Layer 6 of a small transformer language model trained on English Wikipedia (12 layers, counted from 0, width 128).
Take only the direct path to the model's output, skipping the later layers: a vector added to the residual stream pushes a token's score in proportion to its dot product with that token's output vector.

Output vectors of the tokens that the questions are about. A number n stands for (n - 128) times 0.015.
"of": 146, 148, 121, 82, 148, 115, 136, 116, 106, 168, 161, 107, 139, 125, 123, 119, 154, 119, 100, 145, 148, 95, 132, 95, 152, 117, 120, 98, 128, 115, 102, 154, 128, 139, 133, 125, 120, 107, 96, 136, 99, 127, 132, 93, 150, 167, 162, 144, 128, 117, 125, 182, 102, 147, 98, 130, 146, 104, 91, 132, 119, 136, 89, 109, 98, 113, 100, 111, 119, 127, 118, 126, 126, 134, 144, 112, 119, 146, 136, 111, 172, 76, 133, 106, 131, 144, 122, 141, 123, 147, 156, 95, 128, 154, 114, 151, 139, 119, 101, 111, 133, 182, 107, 145, 121, 161, 160, 137, 175, 142, 151, 81, 135, 125, 118, 162, 141, 173, 125, 100, 125, 152, 126, 119, 161, 119, 111, 149
"→ ": 113, 139, 182, 136, 108, 81, 131, 181, 148, 191, 115, 169, 144, 153, 140, 119, 159, 71, 158, 149, 134, 124, 110, 120, 95, 133, 182, 136, 164, 110, 112, 119, 121, 139, 192, 137, 106, 114, 158, 166, 132, 125, 92, 89, 62, 118, 23, 80, 140, 107, 108, 100, 143, 133, 173, 130, 135, 78, 133, 189, 146, 86, 192, 139, 126, 92, 169, 116, 130, 109, 135, 134, 131, 127, 133, 127, 137, 154, 76, 126, 130, 170, 131, 100, 76, 127, 115, 162, 175, 163, 93, 115, 107, 113, 162, 152, 109, 116, 123, 104, 165, 160, 75, 117, 137, 124, 67, 191, 78, 160, 174, 152, 81, 182, 82, 95, 88, 136, 130, 83, 169, 110, 174, 93, 80, 126, 168, 117
"ke ": 135, 111, 134, 145, 77, 155, 144, 97, 147, 144, 153, 128, 98, 154, 76, 111, 154, 138, 137, 165, 99, 129, 133, 140, 113, 124, 94, 89, 75, 100, 120, 139, 112, 152, 173, 108, 152, 142, 135, 124, 151, 119, 113, 118, 110, 164, 136, 129, 119, 119, 114, 117, 161, 83, 143, 124, 90, 146, 152, 128, 157, 142, 71, 134, 176, 144, 112, 111, 115, 123, 126, 121, 147, 179, 100, 134, 154, 103, 127, 85, 92, 135, 116, 172, 104, 104, 129, 129, 146, 145, 64, 151, 118, 141, 148, 136, 125, 115, 139, 126, 167, 153, 85, 63, 145, 140, 147, 102, 168, 140, 152, 105, 149, 157, 122, 130, 111, 176, 159, 78, 83, 125, 140, 111, 160, 125, 157, 147
"up": 147, 127, 142, 122, 142, 119, 152, 157, 75, 164, 156, 127, 147, 153, 116, 118, 121, 85, 127, 132, 128, 112, 116, 117, 154, 117, 125, 142, 133, 163, 109, 140, 149, 128, 109, 144, 164, 120, 108, 112, 127, 114, 163, 136, 147, 123, 143, 163, 128, 123, 156, 154, 86, 143, 88, 125, 108, 135, 120, 108, 134, 92, 125, 133, 117, 115, 136, 115, 136, 110, 112, 147, 125, 125, 118, 131, 163, 133, 160, 117, 131, 99, 120, 85, 111, 135, 138, 115, 108, 133, 156, 158, 97, 121, 84, 145, 144, 105, 155, 157, 128, 120, 103, 117, 126, 166, 171, 151, 136, 135, 101, 101, 135, 92, 128, 143, 121, 134, 123, 106, 107, 120, 112, 127, 177, 123, 112, 119
"purpos": 130, 88, 100, 160, 180, 116, 138, 119, 141, 127, 122, 135, 108, 188, 136, 144, 112, 163, 84, 42, 80, 168, 117, 56, 104, 144, 160, 91, 139, 146, 154, 124, 78, 131, 148, 106, 128, 140, 100, 194, 163, 153, 104, 71, 107, 131, 136, 67, 152, 117, 197, 110, 82, 130, 113, 91, 100, 82, 99, 144, 168, 90, 155, 128, 183, 130, 148, 109, 131, 185, 154, 109, 131, 195, 99, 173, 113, 118, 109, 90, 141, 116, 134, 97, 108, 99, 160, 103, 93, 148, 146, 126, 137, 156, 171, 160, 86, 105, 150, 108, 127, 115, 99, 207, 134, 161, 94, 51, 141, 121, 151, 155, 121, 126, 106, 109, 143, 116, 156, 75, 123, 173, 142, 92, 131, 200, 186, 168
"kg": 98, 78, 57, 143, 128, 96, 169, 95, 172, 99, 128, 156, 78, 160, 80, 123, 101, 73, 116, 93, 97, 119, 144, 88, 147, 137, 148, 135, 103, 74, 126, 127, 96, 147, 181, 190, 162, 186, 115, 113, 167, 148, 82, 94, 137, 127, 108, 89, 161, 96, 131, 92, 122, 111, 107, 124, 120, 154, 111, 167, 133, 126, 112, 122, 158, 167, 129, 160, 112, 107, 134, 157, 142, 135, 125, 106, 139, 100, 157, 131, 90, 116, 141, 157, 100, 122, 149, 185, 193, 112, 94, 154, 123, 119, 149, 105, 149, 118, 166, 142, 160, 154, 129, 106, 98, 110, 101, 165, 94, 108, 167, 171, 179, 96, 169, 153, 125, 130, 149, 132, 171, 119, 125, 132, 110, 123, 127, 121
"Are": 151, 100, 124, 102, 99, 164, 136, 123, 145, 167, 102, 154, 150, 139, 160, 134, 87, 113, 115, 148, 121, 125, 136, 131, 141, 131, 120, 126, 126, 118, 109, 150, 107, 138, 151, 146, 119, 124, 168, 115, 162, 149, 126, 75, 90, 93, 138, 131, 137, 134, 187, 115, 123, 153, 100, 85, 150, 152, 122, 131, 130, 133, 141, 116, 166, 111, 152, 166, 129, 127, 152, 112, 103, 121, 119, 143, 135, 75, 98, 136, 156, 128, 151, 136, 107, 126, 95, 93, 77, 127, 77, 126, 102, 145, 168, 158, 148, 105, 98, 101, 151, 103, 134, 156, 108, 103, 96, 157, 144, 116, 149, 149, 119, 141, 159, 117, 134, 125, 148, 102, 161, 162, 115, 116, 107, 105, 99, 154
"festiv": 137, 128, 87, 97, 145, 70, 160, 137, 146, 120, 109, 149, 131, 178, 104, 89, 100, 109, 79, 72, 92, 161, 105, 189, 152, 175, 142, 119, 154, 91, 121, 86, 153, 129, 159, 148, 211, 151, 178, 115, 191, 142, 130, 98, 109, 112, 113, 140, 74, 117, 167, 113, 146, 121, 118, 128, 126, 114, 92, 172, 126, 172, 129, 79, 140, 168, 106, 74, 136, 169, 130, 161, 78, 149, 161, 138, 140, 113, 131, 94, 141, 160, 117, 111, 107, 139, 85, 103, 107, 101, 135, 117, 136, 140, 162, 144, 136, 120, 154, 133, 110, 112, 116, 112, 105, 179, 76, 77, 114, 78, 109, 132, 102, 122, 145, 127, 135, 142, 130, 146, 143, 175, 134, 153, 128, 201, 118, 117
"enter ": 150, 166, 141, 132, 148, 113, 139, 117, 162, 122, 175, 141, 165, 123, 115, 129, 104, 85, 140, 111, 122, 83, 106, 118, 116, 140, 115, 132, 199, 154, 94, 84, 108, 140, 112, 151, 158, 111, 88, 150, 197, 145, 79, 90, 70, 125, 111, 149, 95, 165, 113, 122, 120, 132, 136, 122, 146, 151, 125, 101, 108, 131, 145, 95, 147, 106, 102, 63, 117, 100, 128, 168, 135, 179, 154, 125, 131, 126, 89, 104, 110, 153, 133, 168, 137, 83, 155, 126, 147, 172, 101, 106, 159, 103, 133, 95, 185, 128, 132, 99, 103, 107, 156, 150, 142, 133, 109, 108, 123, 137, 162, 102, 87, 181, 133, 103, 151, 158, 132, 97, 135, 133, 126, 135, 135, 125, 148, 144
"this": 101, 127, 35, 143, 171, 129, 106, 157, 107, 136, 137, 90, 124, 144, 118, 107, 124, 92, 112, 106, 125, 125, 110, 124, 200, 145, 88, 153, 145, 101, 128, 144, 145, 138, 130, 159, 171, 152, 120, 179, 124, 170, 89, 52, 68, 128, 131, 82, 140, 119, 164, 121, 118, 100, 116, 94, 131, 94, 65, 108, 145, 138, 178, 152, 122, 113, 179, 124, 136, 152, 135, 147, 80, 209, 156, 169, 124, 107, 64, 76, 169, 118, 154, 188, 99, 161, 92, 132, 132, 126, 123, 138, 130, 117, 145, 141, 164, 108, 128, 128, 140, 128, 74, 114, 105, 125, 78, 150, 162, 138, 161, 128, 151, 143, 110, 205, 131, 169, 92, 102, 100, 169, 139, 89, 167, 142, 125, 88
"- ": 161, 185, 124, 131, 109, 149, 109, 136, 103, 134, 132, 128, 80, 94, 133, 110, 93, 91, 163, 149, 149, 110, 122, 148, 119, 137, 133, 103, 101, 149, 156, 135, 100, 120, 114, 151, 103, 95, 122, 149, 132, 128, 141, 137, 155, 161, 94, 104, 105, 81, 94, 84, 138, 117, 126, 177, 144, 128, 150, 117, 150, 127, 128, 125, 109, 168, 177, 106, 120, 111, 121, 127, 159, 147, 116, 99, 113, 153, 148, 162, 94, 184, 110, 122, 121, 135, 120, 123, 158, 152, 129, 160, 109, 134, 108, 155, 103, 126, 156, 107, 88, 134, 147, 133, 97, 124, 122, 132, 127, 141, 177, 177, 92, 118, 101, 126, 95, 133, 136, 143, 122, 141, 132, 119, 106, 90, 163, 157
"UTC": 86, 138, 83, 132, 200, 71, 159, 155, 134, 124, 198, 147, 158, 143, 156, 106, 87, 116, 132, 119, 90, 123, 142, 149, 145, 175, 124, 97, 181, 125, 54, 122, 147, 143, 176, 190, 114, 114, 118, 52, 162, 183, 104, 153, 134, 119, 78, 7, 113, 162, 104, 133, 123, 85, 141, 145, 126, 170, 101, 140, 68, 93, 154, 139, 141, 164, 161, 132, 126, 66, 146, 98, 89, 145, 86, 92, 136, 95, 140, 147, 198, 103, 155, 143, 115, 98, 118, 122, 169, 181, 94, 114, 202, 106, 124, 176, 148, 165, 132, 128, 176, 116, 64, 143, 129, 165, 41, 99, 104, 124, 192, 120, 144, 94, 127, 105, 89, 109, 54, 97, 161, 180, 165, 168, 126, 141, 113, 119
"child": 128, 100, 115, 116, 140, 65, 158, 93, 124, 90, 115, 77, 99, 167, 121, 99, 124, 153, 127, 104, 88, 118, 82, 99, 139, 121, 88, 154, 106, 114, 176, 154, 106, 132, 110, 146, 127, 160, 127, 96, 148, 164, 168, 134, 154, 115, 122, 100, 171, 157, 151, 95, 157, 129, 135, 121, 176, 118, 122, 120, 97, 114, 121, 110, 126, 170, 161, 164, 136, 145, 138, 87, 130, 154, 188, 125, 88, 134, 112, 87, 127, 151, 144, 144, 102, 81, 164, 133, 150, 133, 127, 149, 159, 112, 110, 57, 158, 142, 153, 140, 130, 160, 107, 145, 87, 152, 117, 141, 124, 126, 144, 143, 124, 137, 176, 107, 149, 155, 142, 81, 92, 163, 130, 123, 104, 154, 147, 90
"yards": 86, 97, 117, 155, 140, 127, 119, 132, 154, 103, 130, 148, 137, 159, 157, 137, 86, 163, 90, 87, 56, 107, 82, 96, 118, 123, 103, 131, 124, 131, 117, 118, 130, 145, 202, 184, 126, 162, 112, 115, 145, 139, 107, 66, 91, 115, 104, 123, 174, 150, 100, 127, 152, 134, 146, 91, 166, 171, 102, 132, 107, 151, 157, 128, 154, 164, 108, 172, 124, 116, 139, 146, 117, 114, 137, 100, 143, 118, 156, 145, 123, 110, 105, 124, 85, 106, 93, 152, 157, 202, 106, 132, 155, 115, 139, 196, 146, 82, 127, 175, 143, 140, 114, 101, 91, 137, 71, 79, 138, 153, 147, 154, 149, 61, 122, 126, 137, 172, 164, 99, 126, 113, 105, 130, 122, 143, 135, 145
"card ": 170, 142, 128, 102, 81, 122, 168, 70, 156, 142, 153, 147, 152, 78, 86, 97, 154, 169, 134, 51, 110, 134, 110, 71, 111, 117, 117, 134, 137, 126, 127, 118, 136, 131, 172, 151, 166, 173, 141, 106, 153, 146, 132, 143, 126, 135, 95, 105, 109, 126, 95, 115, 102, 169, 162, 91, 124, 86, 132, 151, 147, 88, 148, 124, 105, 160, 93, 129, 84, 163, 131, 156, 72, 134, 171, 94, 122, 108, 156, 97, 147, 135, 110, 122, 89, 132, 141, 129, 189, 100, 117, 133, 130, 121, 96, 133, 129, 97, 128, 120, 114, 162, 104, 112, 97, 158, 112, 166, 110, 174, 134, 184, 101, 151, 122, 116, 121, 128, 145, 138, 130, 145, 147, 161, 180, 140, 133, 132
"prison": 114, 98, 64, 105, 151, 81, 179, 113, 116, 80, 142, 83, 80, 154, 87, 126, 136, 104, 81, 57, 74, 163, 77, 143, 113, 102, 147, 136, 141, 143, 148, 126, 166, 132, 181, 135, 130, 171, 134, 154, 141, 155, 108, 141, 157, 95, 134, 117, 156, 150, 148, 145, 132, 168, 128, 95, 176, 125, 149, 130, 123, 102, 91, 156, 121, 119, 116, 146, 170, 141, 139, 135, 154, 137, 170, 211, 135, 96, 94, 128, 137, 109, 173, 107, 147, 105, 96, 88, 140, 146, 95, 128, 136, 145, 107, 111, 146, 132, 128, 77, 161, 141, 126, 134, 78, 162, 126, 94, 150, 100, 140, 142, 182, 69, 129, 78, 121, 178, 113, 146, 124, 126, 106, 167, 102, 140, 152, 137
"Tra": 170, 105, 141, 126, 133, 124, 160, 130, 128, 141, 125, 135, 148, 105, 136, 120, 112, 130, 154, 137, 100, 103, 148, 132, 146, 151, 132, 145, 152, 99, 106, 129, 136, 132, 107, 168, 99, 152, 133, 143, 107, 152, 108, 116, 118, 98, 115, 144, 122, 153, 161, 64, 124, 120, 127, 97, 215, 94, 131, 149, 144, 113, 103, 100, 144, 153, 154, 116, 91, 130, 145, 137, 123, 79, 95, 112, 155, 83, 99, 109, 135, 148, 173, 126, 96, 114, 137, 80, 99, 88, 117, 154, 128, 133, 157, 135, 114, 124, 89, 119, 147, 143, 115, 118, 107, 144, 118, 127, 142, 144, 152, 119, 107, 185, 123, 114, 140, 141, 119, 101, 127, 140, 121, 204, 140, 118, 148, 140
"see ": 138, 163, 97, 195, 167, 109, 118, 148, 125, 153, 101, 93, 116, 131, 98, 111, 135, 86, 92, 153, 145, 117, 130, 130, 145, 128, 121, 102, 116, 156, 134, 154, 107, 125, 156, 167, 131, 144, 115, 136, 184, 131, 134, 122, 86, 136, 105, 133, 156, 200, 118, 87, 152, 123, 157, 128, 108, 140, 88, 137, 161, 101, 142, 111, 132, 148, 110, 127, 126, 135, 135, 152, 67, 155, 127, 83, 112, 86, 65, 145, 116, 137, 119, 129, 160, 129, 142, 91, 173, 105, 94, 135, 87, 96, 115, 126, 145, 138, 124, 152, 139, 94, 78, 208, 84, 104, 143, 146, 129, 122, 131, 102, 181, 177, 105, 131, 132, 108, 183, 107, 137, 130, 144, 101, 123, 126, 124, 144

Each question shows what one neuron of this layer's MLP adds at an activation of 1. A number n stands for (n - 128) times 0.0059.

n1: 140, 114, 124, 165, 94, 127, 120, 132, 152, 133, 123, 133, 121, 162, 151, 127, 132, 168, 185, 175, 80, 127, 123, 136, 102, 163, 107, 130, 118, 186, 139, 126, 118, 132, 107, 129, 173, 163, 143, 117, 112, 107, 87, 158, 142, 121, 125, 142, 130, 122, 106, 116, 123, 123, 149, 111, 117, 130, 119, 84, 140, 105, 116, 111, 147, 138, 129, 96, 108, 124, 118, 131, 132, 105, 124, 170, 122, 144, 115, 129, 159, 129, 112, 129, 141, 134, 97, 146, 121, 130, 130, 164, 161, 123, 99, 145, 118, 126, 148, 126, 126, 119, 139, 118, 105, 112, 110, 147, 121, 114, 130, 104, 91, 133, 123, 131, 130, 141, 105, 137, 113, 136, 137, 130, 104, 112, 108, 103
Pushed down most: "of"

n61: 143, 120, 125, 168, 127, 132, 154, 145, 129, 140, 123, 140, 150, 116, 143, 93, 110, 91, 152, 122, 146, 131, 141, 137, 125, 126, 119, 118, 140, 149, 169, 159, 130, 91, 114, 122, 144, 121, 81, 75, 150, 111, 147, 156, 129, 118, 151, 150, 140, 103, 133, 137, 119, 184, 107, 152, 91, 85, 141, 132, 124, 110, 121, 139, 121, 125, 137, 123, 154, 129, 113, 117, 130, 134, 92, 127, 139, 121, 94, 133, 133, 145, 145, 114, 108, 183, 114, 100, 94, 136, 105, 127, 110, 110, 117, 153, 102, 115, 136, 99, 134, 117, 130, 114, 132, 141, 142, 116, 119, 154, 131, 143, 93, 106, 146, 125, 130, 127, 133, 143, 106, 168, 171, 140, 131, 122, 112, 165
Pushed up most: "up"

n206: 146, 114, 144, 106, 121, 137, 126, 115, 129, 140, 97, 138, 129, 110, 158, 163, 89, 110, 145, 100, 163, 124, 144, 132, 128, 120, 164, 147, 169, 164, 114, 115, 103, 102, 107, 113, 119, 158, 156, 125, 133, 119, 109, 146, 143, 151, 157, 133, 130, 99, 126, 141, 110, 92, 118, 132, 124, 82, 110, 127, 107, 100, 119, 119, 129, 132, 146, 108, 138, 134, 108, 128, 105, 143, 186, 104, 148, 93, 135, 127, 123, 92, 121, 107, 120, 176, 118, 138, 130, 134, 181, 152, 117, 161, 119, 144, 104, 123, 133, 151, 131, 106, 142, 117, 117, 108, 141, 106, 139, 160, 112, 102, 134, 137, 120, 135, 117, 128, 132, 117, 140, 143, 145, 173, 117, 103, 100, 115
Which two tokens does it push up most, strongest first? "up", "of"

n236: 133, 140, 102, 144, 112, 129, 151, 128, 138, 142, 148, 150, 96, 106, 125, 92, 160, 122, 169, 106, 134, 110, 157, 110, 120, 94, 168, 113, 163, 131, 128, 139, 114, 109, 125, 140, 130, 114, 139, 113, 192, 126, 128, 168, 130, 139, 132, 139, 92, 142, 132, 136, 122, 127, 119, 123, 155, 135, 99, 137, 123, 112, 155, 94, 131, 120, 97, 152, 119, 119, 127, 105, 145, 111, 154, 84, 124, 134, 129, 94, 125, 116, 180, 142, 133, 129, 117, 159, 110, 86, 96, 150, 114, 143, 176, 106, 141, 83, 106, 108, 152, 119, 142, 99, 142, 132, 139, 128, 134, 148, 155, 148, 172, 127, 129, 146, 101, 124, 146, 134, 110, 117, 124, 116, 91, 115, 119, 89
Which two tokens does it push up most, strongest first? "kg", "card "

n272: 135, 122, 157, 141, 108, 157, 137, 137, 145, 150, 133, 122, 116, 146, 137, 114, 89, 141, 133, 126, 139, 150, 122, 100, 140, 175, 134, 146, 118, 116, 115, 111, 109, 138, 132, 137, 138, 165, 114, 124, 110, 116, 164, 120, 118, 143, 115, 144, 144, 118, 126, 113, 155, 108, 103, 114, 136, 133, 113, 84, 135, 157, 142, 139, 123, 105, 164, 105, 141, 148, 114, 139, 110, 85, 114, 145, 119, 135, 143, 159, 82, 121, 138, 146, 125, 80, 99, 87, 143, 106, 154, 132, 134, 132, 98, 131, 138, 134, 140, 135, 165, 133, 112, 109, 116, 167, 159, 133, 97, 150, 149, 103, 112, 91, 114, 129, 138, 138, 139, 126, 126, 110, 107, 132, 174, 140, 119, 86
Which two tokens does it push up most, strongest first? "up", "yards"

n126: 112, 117, 130, 150, 145, 153, 112, 101, 123, 157, 158, 150, 121, 153, 123, 146, 122, 129, 116, 155, 95, 119, 142, 174, 126, 149, 119, 134, 110, 138, 124, 112, 131, 144, 112, 89, 100, 113, 98, 144, 106, 122, 135, 122, 127, 136, 114, 149, 111, 125, 114, 121, 139, 149, 107, 122, 129, 136, 130, 101, 131, 114, 112, 156, 106, 126, 141, 109, 106, 94, 162, 134, 91, 122, 114, 112, 145, 130, 120, 143, 129, 138, 157, 100, 98, 121, 157, 128, 92, 136, 125, 157, 104, 156, 152, 151, 146, 161, 139, 113, 147, 111, 129, 127, 160, 119, 113, 100, 118, 114, 132, 124, 127, 129, 142, 100, 110, 120, 131, 124, 119, 114, 137, 153, 138, 115, 155, 142
Pushed up most: "Tra"

n150: 141, 113, 157, 125, 144, 105, 122, 127, 155, 131, 109, 111, 138, 105, 104, 139, 148, 134, 139, 138, 151, 123, 146, 136, 146, 118, 129, 99, 137, 95, 145, 163, 118, 94, 117, 143, 149, 120, 106, 136, 134, 121, 144, 153, 126, 118, 129, 103, 153, 93, 147, 140, 116, 158, 118, 121, 118, 120, 127, 122, 134, 123, 105, 87, 159, 139, 85, 164, 127, 119, 150, 125, 131, 129, 126, 131, 154, 132, 135, 128, 143, 111, 100, 131, 130, 132, 129, 121, 144, 120, 118, 96, 120, 101, 140, 133, 122, 118, 143, 108, 122, 103, 71, 90, 151, 181, 162, 131, 114, 99, 122, 107, 134, 117, 135, 120, 147, 157, 114, 142, 159, 142, 144, 158, 150, 133, 130, 124
Pushed down most: "- "

n262: 135, 148, 133, 129, 87, 140, 121, 123, 135, 164, 130, 129, 109, 94, 120, 119, 122, 156, 142, 140, 114, 131, 162, 136, 114, 132, 150, 142, 135, 122, 126, 130, 134, 139, 134, 129, 149, 151, 130, 120, 130, 138, 112, 120, 148, 119, 111, 148, 126, 97, 124, 137, 134, 157, 139, 131, 137, 129, 94, 138, 92, 157, 113, 115, 108, 123, 125, 167, 135, 98, 149, 129, 113, 121, 118, 113, 138, 148, 131, 90, 116, 132, 103, 110, 149, 84, 83, 152, 114, 114, 147, 154, 125, 106, 139, 141, 123, 117, 132, 99, 170, 136, 128, 156, 104, 108, 138, 115, 160, 107, 95, 151, 120, 117, 103, 159, 138, 144, 143, 159, 156, 89, 114, 118, 131, 129, 140, 119
Pushed up most: "yards"

n189: 146, 107, 118, 152, 125, 146, 153, 104, 152, 100, 164, 104, 123, 145, 125, 125, 124, 121, 176, 120, 127, 129, 148, 135, 133, 103, 99, 92, 120, 102, 141, 113, 80, 122, 73, 91, 156, 131, 146, 146, 115, 185, 139, 144, 114, 132, 136, 107, 163, 97, 131, 142, 164, 98, 127, 154, 151, 114, 107, 127, 105, 143, 120, 132, 100, 136, 154, 106, 117, 125, 122, 96, 131, 106, 125, 121, 104, 128, 129, 101, 99, 123, 125, 170, 117, 143, 147, 98, 91, 101, 117, 122, 172, 134, 112, 109, 127, 146, 113, 132, 143, 150, 134, 137, 100, 173, 135, 130, 144, 117, 116, 131, 124, 124, 144, 102, 143, 171, 122, 152, 153, 144, 121, 143, 142, 156, 133, 115
Pushed up most: "child"

n327: 109, 127, 118, 122, 164, 127, 112, 112, 142, 132, 122, 124, 108, 97, 133, 147, 154, 106, 119, 129, 97, 134, 133, 119, 112, 144, 193, 107, 126, 141, 161, 123, 124, 165, 136, 111, 136, 114, 101, 119, 123, 130, 127, 144, 138, 133, 132, 122, 113, 127, 137, 103, 133, 111, 148, 154, 145, 134, 142, 131, 99, 116, 120, 111, 138, 146, 123, 156, 163, 134, 150, 121, 151, 131, 125, 108, 96, 101, 120, 120, 101, 113, 118, 135, 144, 120, 139, 129, 134, 142, 111, 96, 158, 132, 104, 164, 162, 114, 144, 102, 137, 112, 112, 112, 107, 134, 142, 129, 116, 114, 95, 157, 137, 127, 102, 122, 164, 150, 93, 155, 145, 140, 115, 138, 145, 115, 129, 135
Which three tokens does it push up most, strongest first? "prison", "UTC", "kg"

n83: 118, 145, 117, 135, 134, 137, 93, 150, 136, 140, 120, 136, 133, 141, 99, 97, 133, 149, 130, 62, 109, 129, 101, 120, 110, 133, 120, 129, 109, 222, 139, 137, 138, 135, 93, 143, 149, 136, 127, 139, 129, 112, 114, 119, 147, 98, 152, 131, 128, 135, 127, 161, 136, 133, 140, 93, 140, 136, 166, 123, 128, 127, 163, 116, 109, 117, 128, 126, 105, 146, 115, 159, 127, 145, 120, 164, 123, 131, 130, 117, 130, 90, 106, 146, 100, 143, 140, 114, 151, 168, 121, 147, 119, 137, 130, 125, 143, 85, 130, 129, 124, 139, 129, 98, 109, 142, 108, 153, 124, 139, 144, 146, 118, 125, 166, 101, 135, 175, 139, 95, 110, 100, 128, 94, 106, 115, 137, 127
Pushed up most: "yards"

n333: 122, 157, 149, 160, 147, 116, 144, 148, 91, 146, 129, 169, 123, 132, 165, 127, 114, 131, 133, 125, 107, 115, 137, 97, 120, 132, 106, 152, 118, 137, 162, 70, 125, 144, 80, 106, 125, 143, 145, 136, 139, 175, 187, 133, 128, 119, 143, 147, 121, 89, 123, 112, 148, 99, 139, 99, 107, 168, 110, 111, 115, 145, 141, 99, 116, 171, 129, 127, 127, 82, 113, 147, 140, 89, 132, 149, 150, 124, 100, 102, 121, 167, 131, 138, 125, 118, 149, 124, 144, 152, 100, 123, 89, 131, 104, 138, 142, 138, 132, 162, 142, 91, 101, 139, 139, 91, 143, 141, 114, 131, 98, 145, 84, 93, 135, 137, 98, 123, 116, 122, 139, 97, 164, 142, 117, 157, 102, 149
Pushed up most: "up"

n298: 113, 114, 138, 122, 124, 111, 132, 118, 102, 115, 125, 154, 120, 100, 130, 123, 119, 110, 101, 124, 118, 141, 122, 115, 120, 138, 124, 126, 145, 114, 127, 123, 149, 90, 127, 124, 164, 115, 140, 98, 123, 140, 136, 133, 171, 123, 137, 93, 141, 163, 114, 116, 145, 149, 132, 165, 107, 133, 144, 135, 169, 103, 115, 140, 124, 160, 122, 108, 133, 133, 129, 109, 131, 149, 102, 127, 120, 139, 124, 147, 176, 127, 114, 103, 95, 96, 112, 160, 126, 156, 145, 120, 99, 145, 137, 127, 143, 160, 109, 119, 152, 166, 166, 115, 129, 145, 143, 108, 159, 124, 94, 129, 155, 126, 128, 164, 113, 141, 92, 76, 154, 155, 127, 123, 122, 113, 95, 141
Which three tokens does it push up most, strongest first? "UTC", "of", "prison"

n70: 83, 117, 107, 115, 125, 151, 134, 100, 137, 105, 101, 111, 102, 96, 138, 129, 136, 95, 122, 118, 124, 152, 159, 127, 125, 135, 158, 90, 97, 132, 157, 162, 114, 97, 142, 119, 117, 105, 131, 124, 152, 99, 129, 118, 146, 133, 119, 158, 116, 141, 144, 155, 115, 110, 133, 170, 128, 107, 163, 129, 101, 112, 122, 124, 114, 159, 135, 136, 133, 104, 155, 136, 110, 152, 150, 116, 142, 115, 120, 133, 120, 112, 120, 109, 145, 140, 97, 154, 166, 95, 153, 150, 132, 150, 92, 117, 121, 173, 106, 167, 125, 135, 92, 129, 119, 112, 145, 102, 135, 133, 164, 134, 109, 156, 91, 141, 110, 160, 119, 145, 135, 145, 135, 140, 111, 150, 127, 190
Pushed down most: "enter "

n377: 125, 100, 157, 153, 111, 134, 145, 137, 117, 147, 121, 167, 128, 129, 102, 160, 101, 120, 159, 118, 141, 131, 119, 75, 133, 127, 118, 153, 140, 117, 90, 122, 137, 184, 142, 135, 107, 119, 156, 129, 91, 108, 152, 81, 107, 111, 122, 107, 82, 120, 116, 117, 115, 102, 130, 96, 88, 109, 127, 105, 150, 144, 149, 119, 119, 128, 131, 128, 121, 139, 134, 107, 91, 131, 148, 142, 144, 144, 156, 117, 118, 140, 125, 154, 127, 146, 102, 136, 138, 127, 110, 130, 106, 135, 133, 127, 124, 125, 130, 166, 166, 133, 88, 150, 158, 107, 124, 171, 136, 142, 142, 114, 117, 118, 156, 136, 102, 102, 147, 144, 152, 150, 125, 119, 136, 123, 140, 109
Pushed down most: "prison"

n98: 112, 152, 114, 157, 112, 143, 138, 136, 126, 104, 103, 142, 117, 140, 137, 153, 167, 165, 131, 122, 84, 142, 105, 121, 140, 140, 103, 123, 142, 129, 117, 145, 124, 136, 129, 142, 128, 152, 160, 121, 121, 84, 116, 135, 121, 121, 136, 125, 148, 132, 129, 136, 128, 120, 115, 131, 101, 116, 108, 126, 145, 137, 130, 171, 147, 133, 102, 97, 93, 111, 152, 117, 81, 125, 110, 112, 97, 139, 147, 96, 103, 163, 108, 136, 124, 104, 124, 118, 140, 98, 126, 112, 166, 110, 160, 143, 150, 121, 108, 162, 132, 133, 148, 121, 139, 136, 138, 95, 95, 112, 133, 144, 105, 125, 152, 140, 164, 149, 130, 151, 138, 126, 150, 115, 117, 111, 107, 154
Which two tokens does it push up most, strongest first? "yards", "festiv"

n244: 144, 148, 149, 151, 131, 120, 102, 142, 170, 149, 135, 127, 118, 93, 141, 150, 104, 154, 140, 146, 124, 108, 113, 117, 150, 130, 113, 148, 98, 137, 116, 137, 156, 117, 84, 128, 152, 118, 173, 120, 119, 137, 87, 104, 101, 96, 121, 149, 127, 138, 141, 142, 85, 98, 154, 112, 105, 139, 100, 135, 132, 105, 130, 164, 115, 122, 142, 114, 118, 152, 145, 129, 103, 165, 142, 166, 136, 148, 135, 102, 154, 127, 161, 132, 149, 142, 140, 135, 158, 135, 113, 130, 137, 138, 135, 106, 132, 120, 95, 133, 117, 108, 118, 142, 122, 112, 119, 133, 110, 122, 148, 131, 86, 146, 107, 121, 120, 140, 92, 149, 109, 107, 124, 145, 117, 106, 156, 159
Which three tokens does it push up most, strongest first? "this", "enter ", "→ "

n330: 155, 138, 100, 114, 102, 146, 85, 138, 109, 102, 160, 149, 110, 157, 116, 133, 157, 108, 133, 133, 131, 122, 159, 155, 144, 143, 139, 151, 126, 147, 136, 129, 118, 134, 138, 101, 88, 122, 92, 136, 100, 152, 98, 136, 162, 134, 155, 129, 104, 146, 103, 105, 120, 103, 153, 162, 159, 132, 120, 146, 133, 123, 146, 141, 141, 146, 107, 141, 136, 173, 111, 121, 145, 155, 105, 115, 141, 103, 74, 166, 115, 98, 135, 122, 129, 120, 137, 96, 108, 160, 135, 107, 122, 112, 114, 163, 114, 129, 142, 139, 92, 108, 120, 133, 129, 113, 109, 131, 138, 85, 98, 133, 123, 97, 155, 154, 108, 151, 165, 79, 130, 124, 124, 122, 124, 144, 117, 153
Pushed down most: "card "

n103: 100, 106, 119, 174, 108, 121, 102, 70, 170, 128, 109, 146, 144, 130, 160, 121, 144, 127, 168, 146, 105, 134, 110, 118, 114, 107, 114, 135, 142, 130, 124, 140, 140, 160, 172, 164, 108, 109, 126, 93, 137, 152, 141, 131, 83, 117, 148, 130, 112, 118, 114, 109, 129, 109, 103, 128, 173, 117, 120, 91, 157, 104, 172, 157, 116, 164, 125, 152, 108, 140, 166, 141, 140, 116, 89, 101, 124, 112, 179, 125, 108, 86, 118, 142, 106, 125, 122, 153, 111, 122, 108, 113, 109, 104, 114, 154, 100, 112, 114, 186, 103, 141, 118, 100, 116, 157, 134, 191, 106, 170, 124, 131, 132, 101, 133, 138, 151, 124, 164, 115, 76, 113, 160, 126, 129, 143, 135, 126
Which three tokens does it push up most, strongest first? "yards", "card ", "kg"